Layer 4 of a small transformer language model trained on English Wikipedia (9 layers, counted from 0, width 64).
A neuron adds its activation times its output weights to the MLP's output. To switch it off is to set its activation to zero at one token and run the rest of the model.

Output weights of the MLP neurons that the questions are about. A number n stands for (n - 500) times 0.00066.
n6: 511 381 442 707 785 564 557 632 151 362 295 310 480 541 227 430 287 362 417 416 497 778 370 517 659 875 801 441 528 431 629 625 360 426 361 594 571 400 435 570 770 586 311 374 602 700 462 514 498 528 547 471 424 518 518 547 497 698 428 454 429 423 499 484
n13: 430 561 649 418 440 461 359 334 746 594 661 434 112 355 486 80 371 496 413 412 408 581 602 607 313 309 449 452 480 581 380 561 723 304 249 401 375 378 387 783 407 561 483 535 526 586 319 605 384 601 609 368 554 592 770 569 513 505 473 491 509 509 678 301
n16: 611 610 299 261 426 521 554 343 342 460 247 585 527 311 542 608 318 540 534 512 308 351 329 399 520 577 496 392 559 675 595 367 447 750 633 443 302 769 537 464 236 720 512 657 388 241 377 239 512 588 374 387 350 454 702 603 429 891 731 427 518 569 538 351
n18: 292 718 426 440 596 748 408 314 527 365 438 693 41 439 472 326 709 504 358 718 561 309 749 721 471 468 667 509 527 396 409 335 456 557 191 433 662 713 530 564 636 477 414 445 483 615 403 422 494 395 389 369 279 294 27 427 753 452 434 413 277 382 355 236
n43: 778 568 499 473 580 404 479 686 571 628 621 387 526 249 442 753 663 408 572 510 320 395 453 585 336 434 536 427 928 564 520 479 607 401 487 558 559 317 373 502 353 586 405 219 634 458 559 547 600 341 487 286 413 477 753 598 535 418 485 723 394 453 500 378
n115: 321 118 548 468 484 411 583 562 689 553 484 580 761 425 596 627 472 492 644 631 605 568 482 457 591 589 735 536 330 537 312 513 443 416 370 473 803 721 543 573 425 381 592 684 330 479 565 705 268 392 785 789 657 512 539 577 692 787 288 297 589 580 505 509
n138: 448 399 381 539 533 470 368 372 441 664 484 344 516 678 405 459 521 275 417 521 488 454 514 711 770 601 568 420 593 628 329 358 648 312 374 392 755 720 433 677 81 252 423 306 451 450 477 648 408 305 694 575 618 224 478 458 707 430 728 338 813 579 717 519
n149: 343 714 417 588 377 264 608 467 427 464 570 508 246 661 452 601 415 637 564 625 563 531 444 372 673 535 277 440 400 637 628 351 613 594 592 389 538 490 502 520 358 573 622 403 453 671 611 333 393 452 527 323 413 562 355 288 644 416 336 570 343 720 549 420
n159: 486 432 583 524 550 509 503 244 276 664 324 517 436 777 366 725 445 625 685 411 483 638 467 645 405 533 352 550 797 472 398 679 552 377 634 420 285 425 332 298 576 583 297 271 522 628 372 479 298 553 341 397 364 443 560 771 523 609 610 406 620 665 243 28
n163: 247 529 321 535 455 218 612 494 562 536 512 523 514 666 657 528 417 666 444 402 411 517 483 508 458 432 585 603 539 592 478 556 349 577 505 505 459 427 576 676 780 481 532 523 478 565 658 641 562 572 360 465 564 632 634 545 288 634 235 542 420 464 320 526
n190: 674 536 711 519 713 265 352 719 417 396 765 576 246 536 599 538 516 516 352 487 358 730 713 338 503 694 444 403 387 725 653 379 467 619 388 780 631 478 415 254 568 504 406 405 579 469 498 469 436 691 494 598 806 561 686 633 323 572 574 576 821 406 455 600
n199: 573 264 578 636 439 621 355 561 598 618 579 491 272 643 359 346 546 558 563 428 427 418 350 428 546 678 898 445 564 402 624 550 402 647 476 229 584 640 533 479 530 500 548 577 716 473 388 613 525 499 438 604 376 373 533 577 566 667 456 457 553 427 465 400
n214: 500 667 629 401 427 846 404 416 452 608 248 628 514 471 531 597 611 641 574 630 455 638 584 543 419 346 247 589 748 405 547 481 525 479 882 631 591 443 580 222 275 653 542 619 251 405 247 697 315 409 532 488 736 294 637 364 585 567 613 415 221 532 592 656
n224: 162 162 371 299 509 399 719 515 518 434 535 414 415 464 523 518 551 499 383 499 398 698 553 466 549 543 693 350 471 351 619 589 483 306 305 540 533 321 507 573 392 320 262 547 378 378 280 401 478 510 498 498 641 603 579 668 667 558 383 583 509 402 498 249
n251: 416 758 524 314 500 354 703 470 283 465 563 292 311 544 562 622 424 510 590 409 357 545 556 544 445 634 488 596 568 645 440 601 784 563 598 562 640 303 194 477 528 261 299 463 353 413 333 376 408 626 443 498 418 553 529 558 723 467 572 297 446 682 460 337
n255: 461 222 343 757 420 692 567 461 762 496 509 439 504 698 453 378 349 480 399 239 522 409 515 528 448 433 604 440 519 513 622 335 604 626 333 359 531 384 449 557 557 543 391 497 592 427 641 488 572 626 522 693 552 500 335 665 424 540 450 592 562 488 491 505

Each question names a token from some text and the token that comes next. It shows the activations a of the neurons there, in the order above. A number n stands for (n - 500) times 0.019.

Then comes g, the gradient of the next token's log-probability with respect to the MLP's output, scaled to length 1. A neuron's effect is roughly proportional to its activation times (output weights . g). A number n stands for (n - 500) times 0.0011.

" and", then " B"
a: 500 499 500 496 500 500 500 576 500 499 603 757 531 496 513 500
g: 385 542 584 617 671 561 670 752 404 578 417 559 384 592 294 433 346 540 576 429 739 500 527 553 550 394 412 394 612 582 525 501 605 350 439 431 680 586 765 466 494 654 618 529 672 451 524 554 608 453 425 456 270 387 582 438 408 377 574 507 300 441 356 448
Switching off which neuron hurts the next token most? n199

"\"", then " for"
a: 500 514 500 763 545 500 500 642 500 499 500 730 574 496 508 500
g: 519 406 586 439 434 579 462 588 586 313 445 671 476 507 436 388 476 700 346 639 642 676 280 569 642 511 682 407 556 455 162 384 453 254 461 567 436 367 488 686 493 376 465 467 610 596 575 589 576 581 560 545 559 310 584 451 427 475 594 455 498 418 708 518
Which neuron, switched off, raises the next token's probability most? n149

"/", then "1"
a: 500 492 495 500 504 499 810 500 496 498 704 500 497 500 500 500
g: 526 393 336 519 759 467 368 635 483 439 665 355 554 367 247 666 414 615 483 527 357 447 606 379 378 353 569 457 466 599 333 532 550 369 490 494 431 654 544 614 381 541 354 710 541 393 504 479 514 504 352 359 512 485 536 598 488 199 680 601 596 549 592 486
Switching off which neuron hurts the next token most? n138

"l", then "ies"
a: 496 501 569 499 500 500 492 597 603 574 500 500 500 498 500 591
g: 416 504 664 690 689 573 472 452 493 657 362 383 333 588 448 691 576 594 589 361 436 656 487 441 350 587 370 587 494 482 434 645 641 685 656 418 351 422 414 452 420 540 595 572 550 344 372 313 631 539 332 415 686 526 432 676 448 524 416 410 369 408 682 493
Which two neurons, each switched off alone, lower its probability most, in order? n159, n16

"ists", then " have"
a: 500 497 500 491 498 500 500 501 500 500 500 491 500 666 500 497
g: 488 435 428 532 510 556 413 288 651 338 219 298 350 446 512 579 513 502 384 515 442 554 571 326 511 532 519 512 431 646 493 348 394 600 397 692 433 600 656 556 436 545 570 593 424 461 523 335 440 304 559 548 791 801 479 560 579 633 606 451 443 475 379 432
Switching off which neuron hurts the next token most? n224

" back", then "ing"
a: 500 495 500 494 671 506 496 514 502 500 500 851 497 497 491 496
g: 599 610 560 640 219 587 632 577 472 704 361 504 609 562 415 310 383 448 625 331 501 599 492 488 336 559 427 417 447 446 556 379 513 425 436 566 410 525 542 436 325 515 550 719 495 468 629 515 405 452 578 685 411 565 563 410 384 617 314 379 324 816 555 488
Which neuron, switched off, raises the next token's probability most? n43

"id", then " songs"
a: 500 500 499 536 500 500 499 624 506 499 500 500 500 499 497 590
g: 495 446 356 668 452 419 545 431 365 577 731 282 283 473 397 421 504 417 436 517 549 512 605 497 421 377 556 545 611 637 533 617 509 642 629 726 586 417 538 477 498 422 485 571 649 415 470 149 602 556 603 602 513 375 544 551 522 540 439 506 171 516 366 372
Which two neurons, each switched off alone, lower its probability most, in order? n149, n255

",", then " Ar"
a: 500 500 500 624 500 500 500 643 500 575 597 500 491 500 659 500
g: 278 447 298 590 487 511 606 560 540 614 435 705 366 638 489 512 375 500 465 494 627 378 645 513 535 509 546 449 641 320 600 591 736 549 618 660 462 414 533 472 436 759 595 265 664 553 488 509 607 472 538 510 492 568 374 320 386 284 496 581 621 504 314 608
Switching off which neuron hurts the next token most? n149

" a", then "for"
a: 500 694 518 498 496 647 491 498 494 499 526 492 583 500 782 526
g: 438 432 602 510 583 543 585 405 488 530 416 573 652 537 533 700 550 590 680 555 527 474 545 259 349 213 368 530 556 541 508 259 171 479 579 404 590 502 429 444 590 623 391 549 451 505 585 546 297 407 267 607 313 500 515 588 649 527 333 493 458 442 421 499
Which two neurons, each switched off alone, lower its probability most, in order? n115, n214

" Track", then " listing"
a: 500 500 529 526 492 499 495 500 800 527 564 491 491 500 569 491
g: 495 456 474 587 330 668 694 546 517 393 347 716 467 509 688 548 585 370 491 404 810 422 549 641 670 338 505 499 643 503 441 389 587 407 448 526 456 364 546 357 570 494 333 517 566 541 592 424 601 494 529 705 495 584 363 695 593 606 499 427 732 604 390 380
Switching off which neuron hurts the next token most? n159

"aged", then " to"
a: 500 500 496 494 491 499 491 713 537 500 500 500 494 612 652 491
g: 605 556 391 365 607 435 508 504 548 381 553 447 515 623 768 519 483 625 488 750 513 548 502 688 365 659 616 462 384 548 624 399 620 479 612 248 428 458 358 604 470 586 330 476 493 522 429 641 496 623 470 394 486 530 490 662 660 288 381 508 587 233 645 593
Which two neurons, each switched off alone, lower its probability most, in order? n251, n224

" c", then "ited"
a: 500 615 588 492 494 500 594 501 521 499 578 669 543 500 491 500
g: 422 468 658 509 551 572 557 478 619 301 505 514 402 445 572 355 484 528 373 332 568 782 467 549 558 500 423 641 383 379 548 560 452 583 452 470 598 456 324 486 513 258 575 499 519 382 271 437 466 362 408 314 313 498 568 491 349 775 409 406 399 379 655 690
Which two neurons, each switched off alone, lower its probability most, in order? n13, n199

"-s", then "y"
a: 500 914 538 500 493 493 499 497 500 500 498 500 498 500 500 500
g: 285 456 614 477 652 377 367 452 695 538 337 398 522 599 418 504 625 645 780 529 480 515 416 563 499 619 433 347 381 380 430 652 620 457 423 490 479 459 485 458 491 410 381 384 493 606 546 412 519 496 515 610 704 642 465 460 719 386 732 616 384 383 563 242
Switching off which neuron hurts the next token most? n13

"hens", then "ive"
a: 500 500 725 500 500 500 500 500 496 497 500 503 500 533 497 500
g: 520 535 578 608 533 488 440 461 618 473 279 531 723 470 371 587 518 505 632 469 541 142 554 586 473 482 553 440 346 727 512 462 539 436 574 539 373 591 499 406 468 651 633 451 359 554 756 475 372 498 231 434 516 578 527 370 546 729 537 515 537 753 483 503
Switching off which neuron hurts the next token most? n16

" be", then " solid"
a: 493 491 515 599 676 557 500 800 497 500 606 718 524 492 567 500
g: 439 466 193 468 501 366 180 425 681 394 617 548 423 594 570 548 423 527 544 457 646 279 695 541 586 528 459 563 717 546 731 402 503 486 576 422 429 447 453 447 615 454 570 632 631 614 441 377 350 405 496 530 344 449 400 641 490 530 547 369 365 668 568 475
Switching off which neuron hurts the next token most? n149

" result", then " with"
a: 500 584 500 496 497 499 500 497 495 500 500 651 500 619 495 499
g: 419 578 513 445 338 511 511 496 271 158 362 562 485 571 564 527 525 517 272 490 436 467 377 459 869 494 646 460 562 432 522 580 370 654 493 499 450 625 597 596 527 426 487 419 539 630 352 453 328 407 568 539 538 314 447 393 456 545 473 484 692 512 414 735
Which neuron, switched off, raises the next token's probability most? n13

"4", then " |\n"
a: 500 500 492 500 577 499 495 500 500 491 567 500 493 500 500 500
g: 492 388 224 613 303 509 568 543 551 608 473 464 475 375 524 453 389 594 580 460 530 325 394 538 418 592 411 413 575 505 477 447 248 586 434 564 470 586 382 479 600 541 597 271 635 430 413 462 492 611 315 188 742 546 585 464 606 633 328 599 328 506 549 401
Switching off which neuron hurts the next token most? n43

" program", then "mer"
a: 500 603 500 495 496 705 500 514 500 500 500 595 492 491 500 500
g: 252 447 557 509 494 407 323 326 674 434 497 622 542 486 258 514 341 815 737 537 606 471 560 488 556 451 379 554 415 399 477 500 465 490 635 565 443 629 516 285 538 469 701 754 486 472 644 529 374 531 517 451 296 619 441 367 445 555 508 462 464 603 560 500
Switching off which neuron hurts the next token most? n115

" CD", then " in"
a: 500 495 500 536 505 500 500 500 500 497 500 498 500 500 496 662
g: 543 455 564 414 561 506 505 640 477 419 631 424 373 440 446 526 668 572 226 415 252 424 429 457 558 597 438 480 400 560 303 589 460 540 468 402 468 233 475 606 587 378 550 219 551 580 509 632 574 232 397 506 652 380 708 447 610 617 607 430 571 362 515 481
Which neuron, switched off, raises the next token's probability most? n255

" r", then "ich"
a: 499 499 816 500 500 646 494 629 668 500 500 651 499 500 506 498
g: 458 397 468 292 632 581 477 226 497 507 483 350 416 571 456 583 645 604 510 385 701 620 531 515 501 566 259 594 460 487 343 653 718 454 614 659 556 411 370 413 389 524 595 459 471 575 445 638 508 493 526 565 511 652 607 579 562 560 286 766 680 346 536 526
Switching off which neuron hurts the next token most? n159

"ale", then " game"
a: 499 500 500 495 500 500 500 500 500 499 500 668 500 492 500 674
g: 263 328 394 527 456 487 351 617 421 410 431 535 411 533 376 532 398 552 412 551 671 495 578 536 395 451 493 483 763 564 482 570 581 547 830 548 624 462 410 587 461 644 364 604 510 492 478 414 536 633 220 610 583 491 608 650 697 411 410 508 407 719 636 476
Switching off which neuron hurts the next token most? n255

",", then " but"
a: 500 500 500 603 492 500 500 533 500 499 656 706 492 500 630 500
g: 282 458 514 340 452 421 462 393 426 481 379 601 590 730 506 503 691 797 545 531 358 333 459 571 431 448 541 479 595 416 305 504 486 462 469 468 470 496 511 550 712 488 520 736 446 743 527 589 236 524 463 531 657 584 311 556 446 501 382 418 511 478 589 695
Switching off which neuron hurts the next token most? n18

" F", then "eat"
a: 500 492 573 500 500 763 504 500 500 524 493 500 500 500 505 491
g: 510 519 390 679 324 544 480 361 535 545 435 433 575 430 539 561 529 472 577 615 579 366 391 452 743 503 497 524 365 348 404 529 546 489 468 648 501 469 347 523 471 539 700 133 388 634 420 549 475 388 672 654 492 508 425 540 596 625 530 178 425 471 638 311
Switching off which neuron hurts the next token most? n115

"h", then "yth"
a: 535 496 491 500 500 491 706 519 714 500 500 500 500 500 500 505
g: 413 488 527 526 380 656 395 445 558 345 628 527 473 535 390 549 549 605 478 605 610 558 468 283 508 459 418 361 502 585 390 684 730 514 570 671 455 495 751 343 531 249 564 497 446 415 601 629 371 441 543 380 588 674 359 591 631 442 622 724 596 349 324 510
Which neuron, switched off, raises the next token's probability most? n138

",", then " compete"
a: 500 500 500 713 496 500 500 645 500 495 606 566 505 499 711 500
g: 401 489 304 473 362 508 414 417 517 465 500 323 458 718 449 611 529 551 602 490 512 460 561 423 531 732 623 511 315 733 446 481 560 528 345 606 342 421 473 697 390 470 662 507 350 447 326 382 590 495 474 566 725 757 705 490 601 541 452 361 438 643 573 426
Which neuron, switched off, raises the next token's probability most? n18

" experience", then ","
a: 500 492 500 500 516 500 500 562 500 526 500 628 500 623 500 500
g: 624 491 695 447 565 474 529 681 587 679 422 566 707 546 496 551 452 439 451 496 471 509 568 431 649 683 491 448 413 563 674 801 202 368 403 489 632 525 575 599 582 256 590 405 516 643 476 489 464 448 618 579 552 426 650 510 629 756 473 497 545 611 504 635
Switching off which neuron hurts the next token most? n199

" Two", then " opp"
a: 500 639 500 500 808 500 500 500 500 693 499 720 500 494 499 495
g: 266 496 230 316 492 377 530 403 401 535 657 427 383 597 527 615 611 594 346 357 523 391 400 471 496 458 521 391 406 485 561 467 647 655 829 447 545 582 364 550 470 583 519 405 493 664 517 571 558 608 424 495 523 640 464 460 427 479 402 827 579 552 600 654
Switching off which neuron hurts the next token most? n163

" the", then " UK"
a: 500 701 500 525 499 498 500 506 500 500 688 500 768 500 909 651
g: 401 520 759 420 512 507 493 397 373 636 427 408 488 490 477 513 466 585 705 667 558 543 516 428 458 553 672 545 604 658 574 560 653 674 394 757 722 478 418 427 496 586 511 505 535 361 648 416 661 697 455 461 617 622 560 656 417 611 498 807 544 393 603 503
Switching off which neuron hurts the next token most? n190

" critics", then " on"
a: 500 492 500 546 660 500 500 611 499 500 499 697 499 578 499 494
g: 536 397 710 616 589 453 385 424 485 365 554 622 551 373 437 397 640 775 367 424 491 544 385 594 420 331 472 618 668 386 333 611 609 458 573 448 616 411 316 484 332 599 674 408 524 404 444 259 416 408 309 512 560 288 585 519 411 665 456 502 545 460 593 535
Switching off which neuron hurts the next token most? n43

",", then " gives"
a: 500 500 500 743 503 500 500 606 500 493 637 631 526 500 639 500
g: 327 505 450 482 626 532 748 532 552 497 298 384 517 622 492 707 613 437 354 470 411 519 470 326 475 695 505 448 330 625 576 463 500 580 209 591 459 497 399 444 400 639 274 525 437 416 570 489 266 432 448 632 402 560 522 608 616 363 547 470 684 557 412 325
Switching off which neuron hurts the next token most? n251

" Source", then " |"
a: 500 500 491 517 497 514 500 499 506 501 491 591 498 491 632 497
g: 368 381 450 473 655 404 426 574 446 423 536 432 451 749 532 721 694 594 405 433 546 476 474 431 437 611 422 542 685 561 564 517 784 707 391 413 452 574 422 479 413 543 342 489 474 609 478 686 345 578 628 342 522 450 632 467 631 468 478 465 541 269 535 225
Switching off which neuron hurts the next token most? n251

"+", then " and"
a: 625 500 585 500 500 494 500 500 504 500 500 500 500 500 500 496
g: 488 634 571 517 308 453 538 783 431 283 543 449 416 547 555 473 548 404 220 522 553 571 474 411 493 595 674 314 445 293 513 581 226 654 351 537 416 468 519 641 499 340 498 400 624 566 468 598 657 433 646 424 680 472 451 381 608 584 489 355 459 417 556 582
Switching off which neuron hurts the next token most? n6

" on", then " the"
a: 500 500 500 667 521 499 500 521 500 588 626 703 612 491 671 523
g: 515 588 552 401 732 490 418 572 514 387 335 388 525 529 487 270 512 463 675 700 593 506 488 427 655 594 455 448 377 312 534 279 341 563 520 524 376 565 531 503 430 455 478 467 521 416 454 563 650 374 488 445 740 376 387 258 348 646 554 240 527 370 416 402
Which neuron, switched off, raises the next token's probability most? n251

"ad", then " C"
a: 683 500 498 510 500 492 500 509 493 500 500 500 500 498 500 978
g: 359 521 461 654 476 584 584 548 223 400 529 483 399 503 456 548 469 514 348 565 717 709 633 681 395 611 548 348 842 468 581 557 399 361 638 520 688 373 483 517 380 596 416 390 672 425 429 296 519 431 442 598 441 398 552 472 386 542 524 473 450 527 327 437
Switching off which neuron hurts the next token most? n6

" with", then " a"
a: 500 491 500 642 523 491 500 521 500 499 540 729 780 499 592 495
g: 657 558 510 342 639 560 504 764 188 396 516 524 587 451 427 438 499 559 434 516 500 459 258 385 547 446 544 450 298 392 515 339 500 432 560 358 459 582 501 550 386 352 251 339 443 510 481 546 516 459 646 454 737 203 511 339 571 506 421 565 527 487 444 512
Switching off which neuron hurts the next token most? n214

" dis", then "b"
a: 500 607 595 498 519 500 528 493 629 500 497 690 500 500 500 500
g: 448 537 422 450 628 337 318 436 437 662 617 464 507 491 407 583 502 685 344 608 449 652 478 452 646 713 450 475 551 592 568 545 485 533 629 581 473 518 583 672 324 397 463 329 545 393 318 615 499 256 643 501 500 523 721 409 281 471 588 578 549 425 211 498
Switching off which neuron hurts the next token most? n159

"itive", then " play"
a: 500 500 500 495 498 500 500 528 500 500 498 500 500 494 561 725
g: 285 519 247 527 319 566 370 576 594 287 282 471 405 656 398 503 530 447 540 403 669 482 513 731 653 553 524 464 528 540 479 405 681 634 665 510 491 607 352 582 342 583 397 367 405 587 462 426 688 590 448 594 693 547 663 619 574 506 549 465 546 543 563 365
Switching off which neuron hurts the next token most? n255

".\n\n", then "=="
a: 500 491 500 953 518 492 500 516 500 554 588 580 836 492 606 492
g: 522 546 600 554 311 621 689 509 440 535 574 594 466 545 417 519 506 242 554 327 395 253 556 443 355 553 473 433 612 406 203 405 590 463 454 450 376 382 530 223 541 487 644 574 542 438 470 517 388 334 417 386 520 519 513 618 469 750 423 433 346 548 647 369
Switching off which neuron hurts the next token most? n214